Layer 3 of a small transformer language model trained on English Wikipedia (8 layers, counted from 0, width 128).
A neuron's activation on a vector x is ReLU(gate . x + bias) times (in . x + bias), where the dot is the dot product.

Input weights of the MLP neurons that the questions are about. A number n stands for (n - 500) times 0.001.
n107 gate (bias -0.185): 407 568 496 496 481 396 574 288 436 474 343 556 725 412 437 538 424 500 597 530 486 658 620 441 395 510 411 379 565 770 588 685 298 670 565 519 481 504 345 594 698 473 549 309 537 605 370 485 479 471 284 558 581 613 457 302 666 615 762 630 664 546 364 466 404 586 312 504 624 654 433 512 252 622 565 352 486 672 748 492 583 362 550 572 249 534 429 700 441 388 637 762 534 424 485 451 397 539 539 222 670 328 334 481 611 353 422 571 633 450 496 457 297 442 351 525 645 580 374 673 436 342 471 525 359 332 325 575
n147 gate (bias -0.107): 666 409 672 379 321 404 451 459 504 403 356 311 490 473 630 435 571 476 653 432 688 664 569 450 342 396 698 508 584 535 584 495 531 378 505 606 568 840 352 318 598 391 436 335 438 500 452 509 452 406 380 596 621 185 457 213 303 385 740 536 514 362 641 481 401 443 438 383 297 129 500 481 398 990 278 443 287 533 714 329 353 627 612 565 619 339 724 590 599 464 562 462 714 565 603 527 741 741 223 441 368 384 419 328 428 491 735 516 649 290 873 460 639 290 655 666 375 472 729 691 553 411 403 449 383 247 536 422
n156 gate (bias -0.180): 353 516 512 551 637 369 448 504 262 476 538 540 453 661 356 304 527 602 512 476 504 605 735 336 787 659 444 561 765 749 496 447 399 591 545 435 476 371 298 373 520 337 605 456 650 458 462 452 573 460 528 613 516 336 511 542 434 628 492 320 488 226 387 471 341 521 446 787 680 453 659 538 583 543 742 422 415 488 452 574 437 268 336 741 313 516 534 462 381 520 466 462 452 713 496 759 666 325 427 811 488 554 373 319 695 452 552 712 512 419 454 481 524 636 657 244 462 459 843 483 584 207 578 451 624 359 571 710
n190 gate (bias -0.206): 478 477 417 558 661 396 473 484 467 496 467 465 541 397 475 468 477 755 455 715 317 496 766 407 575 400 600 375 744 552 393 583 583 436 682 567 365 581 569 460 691 427 422 454 759 577 533 531 511 469 485 605 446 635 463 564 478 664 545 369 539 195 613 607 492 622 361 456 390 420 684 574 568 698 559 579 379 686 425 480 586 469 179 618 366 429 548 280 492 481 130 248 235 504 341 309 504 654 600 633 444 456 504 403 366 642 593 627 414 373 689 267 381 522 493 818 724 708 488 416 384 401 651 427 477 398 492 601
n241 gate (bias -0.047): 444 516 436 425 601 459 504 520 586 433 482 461 426 435 368 599 436 637 410 550 478 613 469 504 575 224 612 566 572 619 556 539 692 552 524 551 701 523 585 515 623 403 590 477 466 529 484 318 597 224 401 714 396 604 823 387 575 620 421 360 399 577 423 520 238 533 296 296 648 469 500 405 386 545 564 737 625 616 367 321 486 399 522 579 387 575 678 422 531 473 533 537 453 778 820 817 703 467 444 653 444 620 611 504 384 735 329 433 361 178 664 281 473 492 585 346 526 512 574 496 324 588 675 208 457 565 489 386
n107 in (bias 0.159): 638 482 422 474 529 497 604 400 513 489 346 566 567 414 637 514 374 466 591 490 588 504 433 441 500 471 684 314 330 547 418 468 378 565 582 387 604 412 618 784 590 387 655 524 493 621 341 361 470 524 366 442 590 494 617 544 304 559 648 807 189 580 431 504 264 778 554 603 671 424 500 679 459 399 479 378 526 733 646 439 549 458 590 521 353 514 583 518 510 507 551 570 496 396 248 394 493 347 604 426 365 410 303 377 611 445 406 681 571 385 497 310 372 382 563 585 676 528 470 680 443 607 626 477 409 486 404 313
n147 in (bias 0.152): 488 508 525 482 225 379 388 466 428 359 386 533 469 302 536 624 422 424 516 504 561 551 360 542 435 419 659 526 539 500 478 325 582 509 573 564 400 706 554 445 467 649 453 628 517 430 491 483 411 496 434 594 646 556 496 124 455 133 577 517 647 480 268 526 187 289 418 376 385 566 492 719 694 845 436 476 581 621 496 573 399 550 356 500 496 470 576 429 533 923 659 760 618 702 288 551 595 612 283 555 553 668 504 496 575 558 739 576 545 132 593 496 450 626 844 496 468 598 535 881 348 343 672 263 312 389 459 483
n156 in (bias -0.024): 849 450 570 681 663 444 363 400 560 300 404 553 472 447 585 696 565 519 803 527 728 491 482 411 375 290 358 560 597 270 679 591 214 283 491 396 696 509 721 487 509 770 455 610 315 603 424 309 659 429 667 448 904 707 474 537 651 483 513 554 304 602 630 298 318 636 591 611 902 434 575 505 425 470 427 422 261 665 388 669 429 710 598 454 421 396 257 321 300 675 345 387 275 418 532 595 430 462 504 581 526 431 443 540 478 615 219 651 435 517 500 426 434 301 509 673 645 536 113 606 443 588 330 605 567 776 504 698
n190 in (bias -0.059): 496 535 515 153 331 660 550 413 667 527 424 369 402 515 340 531 368 521 515 535 575 410 414 481 612 536 519 434 504 548 536 657 812 396 551 524 485 574 424 659 473 605 406 477 656 739 602 477 701 580 633 590 366 669 437 379 597 584 340 597 129 170 540 778 462 427 305 415 474 481 627 348 693 534 516 489 372 575 511 607 511 133 389 283 504 649 342 516 531 551 622 598 574 484 500 340 355 397 522 539 242 524 672 558 623 561 442 736 463 470 552 429 320 489 596 556 500 579 708 528 226 405 647 416 643 500 363 559
n241 in (bias 0.073): 456 512 636 504 654 488 321 596 559 600 396 373 657 347 544 584 644 447 595 643 682 570 421 508 711 424 324 548 593 378 551 462 460 474 605 637 361 422 650 792 484 427 363 703 306 470 487 705 259 378 286 261 712 405 563 346 353 488 615 262 627 410 312 656 402 565 321 320 464 435 569 382 528 536 639 604 356 626 561 727 336 369 429 563 504 492 696 470 594 392 470 625 728 508 517 666 508 445 837 421 420 403 772 763 757 370 545 507 226 342 398 760 342 675 594 484 539 667 587 327 392 654 608 488 398 576 395 425

Each question shows a token from some text and the vector x that enters the MLP there. A number n stands for (n - 500) times 0.008.

"ar": 504 524 651 540 425 407 504 471 525 490 431 445 650 550 392 445 497 538 373 377 687 341 481 558 475 486 325 443 419 541 531 426 586 432 616 509 453 547 739 473 434 591 419 350 663 403 510 454 598 468 460 477 456 479 779 530 565 581 602 586 519 480 409 476 515 340 560 577 420 486 396 568 507 555 511 576 497 405 690 598 436 421 654 424 402 537 519 470 625 460 515 440 642 567 571 545 243 425 457 384 517 374 581 419 395 608 539 622 553 416 429 371 526 513 572 535 414 423 496 534 499 670 561 565 350 518 361 546
Which three neurons fire most, strongest first? n147, n107, n241

" cre": 548 547 371 614 590 478 448 354 390 546 272 507 649 482 406 356 464 520 592 613 385 333 471 485 622 471 618 509 423 492 389 569 502 408 514 555 622 500 648 530 555 638 472 430 604 472 570 512 641 561 563 390 433 507 765 629 521 567 349 480 555 463 328 538 489 579 470 424 264 404 380 445 514 549 649 537 413 414 646 563 387 443 362 476 383 549 523 426 509 465 442 353 577 412 441 507 545 449 485 369 443 586 568 602 613 416 535 426 635 448 441 522 649 416 453 581 507 545 398 580 474 745 526 536 558 522 443 496
Which of these neurons fires most? n190

" by": 494 548 434 580 622 439 439 513 479 501 244 515 463 598 324 537 476 381 459 494 500 477 426 512 556 489 360 450 349 459 407 548 515 329 591 522 633 567 540 527 544 683 500 629 352 370 564 579 668 532 509 427 447 443 494 530 490 579 397 436 426 689 427 521 444 543 396 533 466 559 578 534 471 556 494 474 546 499 653 492 774 547 435 402 414 471 553 430 531 486 342 401 697 471 511 529 426 543 441 474 541 485 541 546 672 522 548 626 542 502 295 390 538 513 363 470 510 416 518 574 405 507 530 557 423 422 491 599
Which of these neurons fires most? n107

"D": 421 496 423 545 530 505 587 454 567 635 338 476 607 473 454 373 637 374 441 555 532 317 472 545 480 388 463 496 417 583 449 427 619 350 513 489 501 546 521 601 572 635 523 684 559 413 470 552 711 426 562 518 464 539 583 454 474 527 432 460 598 453 440 485 389 365 494 374 423 610 578 538 578 578 519 549 583 412 669 615 434 614 541 502 320 282 522 524 422 504 416 575 467 695 421 433 500 446 539 360 578 409 453 533 527 574 558 587 466 532 418 329 485 406 337 454 595 411 620 538 356 660 505 567 501 597 449 389
The two highest activations, in order: n241, n190

" now": 399 357 499 638 569 548 419 416 507 562 414 463 581 536 467 408 734 439 487 482 384 447 383 471 596 502 445 561 411 500 473 594 478 323 430 399 602 436 366 333 514 530 507 514 474 598 456 447 630 633 575 463 514 359 614 509 532 436 427 429 496 420 455 591 551 655 495 378 396 753 652 569 489 708 605 478 296 501 603 480 585 562 451 558 482 521 445 488 711 484 454 387 432 515 474 531 559 488 481 420 484 398 556 544 480 527 445 504 546 497 292 537 633 494 624 625 528 377 475 538 400 544 458 561 446 620 468 612
The most active neuron and its activation: n156, at about 0.12

" and": 621 541 480 430 492 488 416 518 535 472 434 535 559 531 335 388 525 453 477 382 449 493 403 498 467 465 500 440 330 416 479 614 521 482 460 331 620 456 409 415 613 592 496 515 454 492 569 636 813 631 629 437 483 458 586 375 366 446 483 565 400 552 366 486 434 546 437 414 542 634 433 481 501 553 513 447 442 488 724 533 522 559 614 668 462 513 603 452 499 434 392 539 481 373 402 475 558 450 414 514 557 521 522 635 633 568 490 507 534 415 246 582 579 467 545 564 449 371 485 581 618 548 528 473 475 590 453 421
Which of these neurons fires most? n107

"b": 386 611 602 476 531 446 593 426 455 546 417 551 585 466 606 419 579 460 403 402 485 395 596 392 513 400 473 461 517 456 452 553 595 437 550 422 703 521 639 294 529 491 492 534 547 418 568 432 528 551 439 361 447 610 805 341 636 596 445 483 434 396 371 432 487 465 487 547 452 598 508 434 540 492 527 425 537 482 502 582 523 494 592 527 467 354 425 526 585 564 528 573 513 526 446 416 242 444 438 361 488 368 673 455 502 604 477 796 652 574 496 621 502 632 527 546 393 530 481 530 437 477 548 637 362 535 407 357
The most active neuron and its activation: n107, at about 0.72

" c": 457 567 496 644 455 496 562 435 485 549 204 499 645 547 554 428 550 442 470 588 290 255 552 551 497 430 453 449 435 609 511 433 353 506 473 525 734 526 546 577 606 634 461 608 458 631 609 481 612 472 530 322 405 544 653 549 439 571 363 308 528 521 374 579 479 436 518 452 423 576 522 373 589 605 658 368 484 452 614 522 514 644 639 457 463 464 510 437 562 250 406 514 542 540 490 426 575 434 424 419 614 462 569 544 504 514 561 526 511 452 470 590 395 394 481 501 595 478 497 544 359 580 386 533 520 386 558 455
The most active neuron and its activation: n107, at about 0.29

" Red": 512 563 710 477 651 484 568 531 527 677 263 432 540 486 522 418 390 495 695 441 443 383 595 482 564 491 463 498 472 485 452 373 449 492 511 513 476 557 529 529 456 467 453 595 663 443 539 485 669 485 481 371 340 519 606 407 625 569 436 538 570 528 340 417 468 437 467 547 476 583 334 363 605 521 565 600 378 419 660 613 470 606 564 500 306 555 390 394 550 409 481 460 563 542 414 484 438 401 510 496 624 379 592 492 553 486 636 607 620 451 386 447 542 356 586 533 406 402 533 541 325 612 526 613 559 450 394 453
Which of these neurons fires most? n107

" With": 483 524 457 519 594 457 390 633 441 410 238 525 476 508 554 394 610 487 462 477 386 458 426 502 534 532 334 601 437 626 420 550 698 435 490 559 604 459 595 508 581 520 466 568 524 538 647 571 725 594 542 321 489 449 538 463 465 549 401 465 475 648 357 496 472 620 540 248 461 586 533 625 517 582 512 398 503 582 553 590 556 513 320 373 401 601 565 430 439 438 376 424 498 660 454 504 547 554 321 456 471 526 598 513 551 513 552 567 483 541 270 520 469 482 485 402 561 379 485 498 458 521 518 588 535 345 545 613
The most active neuron and its activation: n190, at about 0.24

" show": 384 419 441 508 532 438 413 558 571 400 263 558 554 570 427 370 562 331 506 483 380 466 641 449 530 513 470 458 392 379 407 508 497 438 618 650 581 477 470 532 503 562 379 379 682 488 584 569 836 467 506 409 530 325 607 570 433 650 444 397 612 528 350 498 576 543 462 538 408 556 476 544 530 562 594 501 422 467 594 542 494 562 554 534 422 600 541 383 523 494 430 484 557 460 473 614 534 417 430 475 491 478 765 560 486 516 415 466 462 517 326 479 560 393 681 451 533 397 481 544 463 625 570 601 400 486 501 504
Which of these neurons fires most? n241

" qu": 461 548 415 613 448 394 608 411 467 551 250 421 587 582 454 478 506 383 498 571 339 373 619 504 406 354 584 499 488 504 467 461 523 431 555 501 672 551 480 367 639 393 507 608 526 542 538 519 646 503 521 436 384 658 594 536 552 579 391 391 595 550 354 498 340 493 642 480 246 577 533 528 537 508 539 464 461 537 595 494 387 505 706 420 410 475 500 579 483 453 430 360 597 499 553 437 751 449 447 331 456 522 637 485 667 586 529 465 473 574 391 495 480 411 520 437 514 604 508 577 442 530 555 567 500 459 384 490
Which of these neurons fires most? n107

" part": 392 534 362 607 518 410 495 416 524 537 317 608 601 507 429 483 403 472 408 406 372 364 459 514 587 599 659 569 423 449 329 515 560 437 465 349 511 472 406 403 551 454 435 553 566 500 514 507 657 565 427 311 415 510 649 487 540 616 341 612 597 505 477 418 558 529 536 444 420 651 524 505 597 665 694 478 325 531 581 464 513 541 485 405 327 400 445 425 517 564 624 491 503 518 562 595 509 489 649 447 476 405 726 573 523 575 418 613 551 453 274 539 479 526 626 506 458 458 417 520 587 527 565 613 412 549 360 462
Which of these neurons fires most? n107

" king": 440 467 363 615 515 484 580 540 612 456 255 493 468 587 414 382 379 459 483 504 432 420 533 453 679 493 523 402 436 494 366 540 451 451 611 448 620 458 477 534 688 619 486 445 445 545 576 459 666 577 489 379 435 515 676 473 598 544 334 494 594 550 388 394 460 540 563 410 461 537 507 503 577 536 547 496 436 381 614 485 451 511 523 425 258 478 397 512 845 512 482 354 646 453 556 499 431 428 465 507 571 391 769 535 517 476 530 551 458 566 380 360 503 431 550 546 438 495 463 626 439 703 572 510 447 470 448 515
The two highest activations, in order: n107, n241

"s": 410 633 438 630 484 564 431 424 538 540 525 507 562 538 412 393 354 247 371 471 469 509 477 567 537 554 296 483 391 303 484 689 481 405 496 513 586 639 486 544 588 483 417 551 485 402 527 515 692 532 586 469 481 532 695 535 420 584 415 371 506 603 370 422 489 430 499 345 329 519 558 553 471 594 542 556 428 637 623 478 399 481 463 512 490 484 511 467 584 545 503 397 608 571 554 559 393 399 487 434 563 536 653 510 516 554 340 636 518 520 332 484 449 473 473 502 483 448 530 631 561 571 572 776 436 484 378 314
Which of these neurons fires most? n241

" to": 487 522 454 564 537 475 434 496 474 519 467 433 538 524 354 444 591 511 463 544 402 480 381 466 531 596 450 546 438 551 381 610 530 458 576 404 562 478 497 517 562 512 471 517 538 322 493 567 792 592 537 390 530 442 679 447 354 612 446 561 482 654 307 429 480 646 403 351 453 521 521 512 557 514 566 371 439 471 638 559 632 543 346 452 368 527 527 466 578 528 258 353 491 457 478 616 452 445 528 545 587 549 489 650 657 558 526 482 591 544 257 536 565 410 469 406 441 481 382 604 480 463 535 677 487 429 535 553
Which of these neurons fires most? n156

" given": 453 466 454 589 370 555 502 495 543 528 234 544 419 488 450 404 503 534 425 549 454 458 548 534 546 580 505 555 424 474 388 649 544 495 482 617 596 532 590 497 422 535 370 520 548 440 420 512 878 544 440 442 496 392 628 596 458 518 431 509 495 475 399 541 549 575 595 405 358 513 503 613 643 581 404 365 370 415 598 487 428 538 427 526 392 513 535 560 542 432 331 487 502 611 411 478 383 524 491 576 555 603 540 499 676 575 560 596 509 482 260 391 406 448 446 465 458 413 494 576 509 615 477 620 527 501 457 635
The most active neuron and its activation: n190, at about 0.55

" soc": 665 657 540 497 483 411 442 427 480 633 286 633 579 516 360 352 418 401 416 498 457 309 502 484 502 390 600 555 508 564 508 532 532 421 562 477 522 534 537 625 457 520 480 555 653 601 471 474 675 521 478 348 435 614 559 637 322 512 473 485 668 530 370 541 423 550 461 471 360 544 530 441 607 489 595 374 373 477 568 487 461 450 629 425 467 359 338 549 533 427 550 369 591 531 546 571 595 300 482 368 495 379 666 557 504 496 454 387 613 512 547 511 580 449 688 544 565 447 442 543 554 630 507 536 497 472 377 498
Which of these neurons fires most? n107

" the": 518 502 480 569 560 521 489 584 391 488 476 429 493 483 368 530 468 518 477 559 502 435 533 548 475 357 546 631 458 469 442 456 508 428 450 444 622 472 497 520 471 666 548 665 563 488 493 459 944 489 496 494 542 454 539 450 446 490 376 415 495 497 453 545 560 412 458 458 534 589 474 472 509 510 539 427 496 444 690 404 560 533 511 583 507 444 433 605 642 458 449 373 490 655 445 415 533 448 496 457 598 523 588 441 658 572 531 578 575 462 179 530 495 485 469 554 370 447 447 419 497 457 558 560 322 469 484 517
The most active neuron and its activation: n156, at about 0.03

" World": 523 552 499 524 613 481 604 663 500 566 344 553 605 357 326 500 383 465 554 539 412 444 501 600 620 497 557 472 561 364 510 497 489 387 655 513 525 480 536 470 473 426 443 626 585 353 576 546 634 599 472 390 416 483 564 560 687 429 326 397 528 565 316 520 515 564 456 444 424 491 407 500 449 518 699 560 347 396 524 545 479 449 470 618 341 387 312 470 636 518 425 580 620 525 518 468 538 352 560 425 606 358 618 487 561 601 443 522 542 528 354 489 529 453 556 611 379 429 477 625 372 614 565 547 411 608 502 368
The most active neuron and its activation: n241, at about 0.99

" C": 483 623 504 588 519 519 556 476 563 567 316 428 596 453 478 400 498 446 509 500 437 261 636 526 447 412 381 514 505 629 602 396 500 464 580 583 625 510 558 511 456 580 577 642 574 534 583 570 750 557 538 383 402 551 775 413 529 566 390 484 485 379 462 623 482 285 586 500 295 626 492 509 485 512 489 440 459 468 688 559 539 503 523 445 445 403 433 440 646 390 507 497 508 545 424 472 519 431 563 368 641 382 518 455 497 510 448 537 506 384 463 479 516 467 670 587 542 443 503 495 272 513 348 524 430 462 421 439
The two highest activations, in order: n190, n107

" up": 357 525 626 529 498 500 353 513 428 637 302 453 633 670 546 357 485 425 539 496 393 464 447 531 562 540 364 661 357 413 419 585 451 524 539 454 546 467 660 379 576 525 394 559 479 429 553 418 679 516 608 383 528 461 509 414 491 513 333 571 481 562 375 460 410 648 430 493 428 522 496 610 578 566 701 413 364 478 685 503 428 573 482 497 374 587 399 477 485 568 491 603 569 410 507 555 422 453 500 631 499 547 628 550 531 627 562 531 518 493 371 456 520 389 435 426 641 450 419 627 462 499 563 598 532 304 499 401
The two highest activations, in order: n156, n107

" It": 521 394 381 496 675 483 445 587 486 473 255 529 611 580 457 393 575 411 460 417 435 343 471 526 637 515 482 577 447 412 477 507 572 499 458 462 568 482 539 479 630 570 409 408 425 590 558 471 677 631 474 357 547 399 705 457 544 425 325 438 582 463 442 622 506 461 528 384 480 593 670 493 388 500 598 527 396 516 568 577 410 498 566 619 475 440 632 505 580 459 446 435 402 541 382 555 479 436 466 490 607 650 553 441 575 486 227 621 635 450 319 444 517 339 535 673 485 407 486 474 540 588 484 568 502 516 575 576
The two highest activations, in order: n156, n241

"ully": 377 513 480 611 659 569 406 501 415 515 347 504 492 645 504 424 673 422 585 490 438 494 391 411 616 544 366 610 485 422 373 559 513 434 538 402 655 477 557 323 462 515 513 459 433 441 498 477 724 592 513 422 523 519 536 445 584 477 477 552 489 544 584 470 545 552 504 364 523 621 416 450 541 511 500 465 256 575 665 594 635 545 541 462 358 446 452 411 567 498 500 362 506 402 371 524 488 404 496 340 546 416 625 656 511 459 536 472 512 594 308 600 538 293 489 572 528 418 509 612 450 563 613 611 471 599 459 529
Which of these neurons fires most? n107

"'s": 488 560 506 562 478 550 470 655 431 471 498 531 631 509 325 503 482 458 532 507 396 430 498 557 503 463 446 491 481 436 459 526 436 405 399 480 622 525 611 572 497 463 438 551 545 456 528 462 774 430 601 444 525 487 527 533 498 595 379 487 466 548 289 539 457 403 441 184 540 478 378 531 510 587 494 559 557 388 792 475 462 488 470 491 495 471 478 582 697 434 370 466 571 500 335 452 566 494 528 535 530 529 672 519 663 585 503 417 523 542 225 608 516 480 429 533 446 503 374 526 380 571 640 550 473 460 509 489
Which of these neurons fires most? n241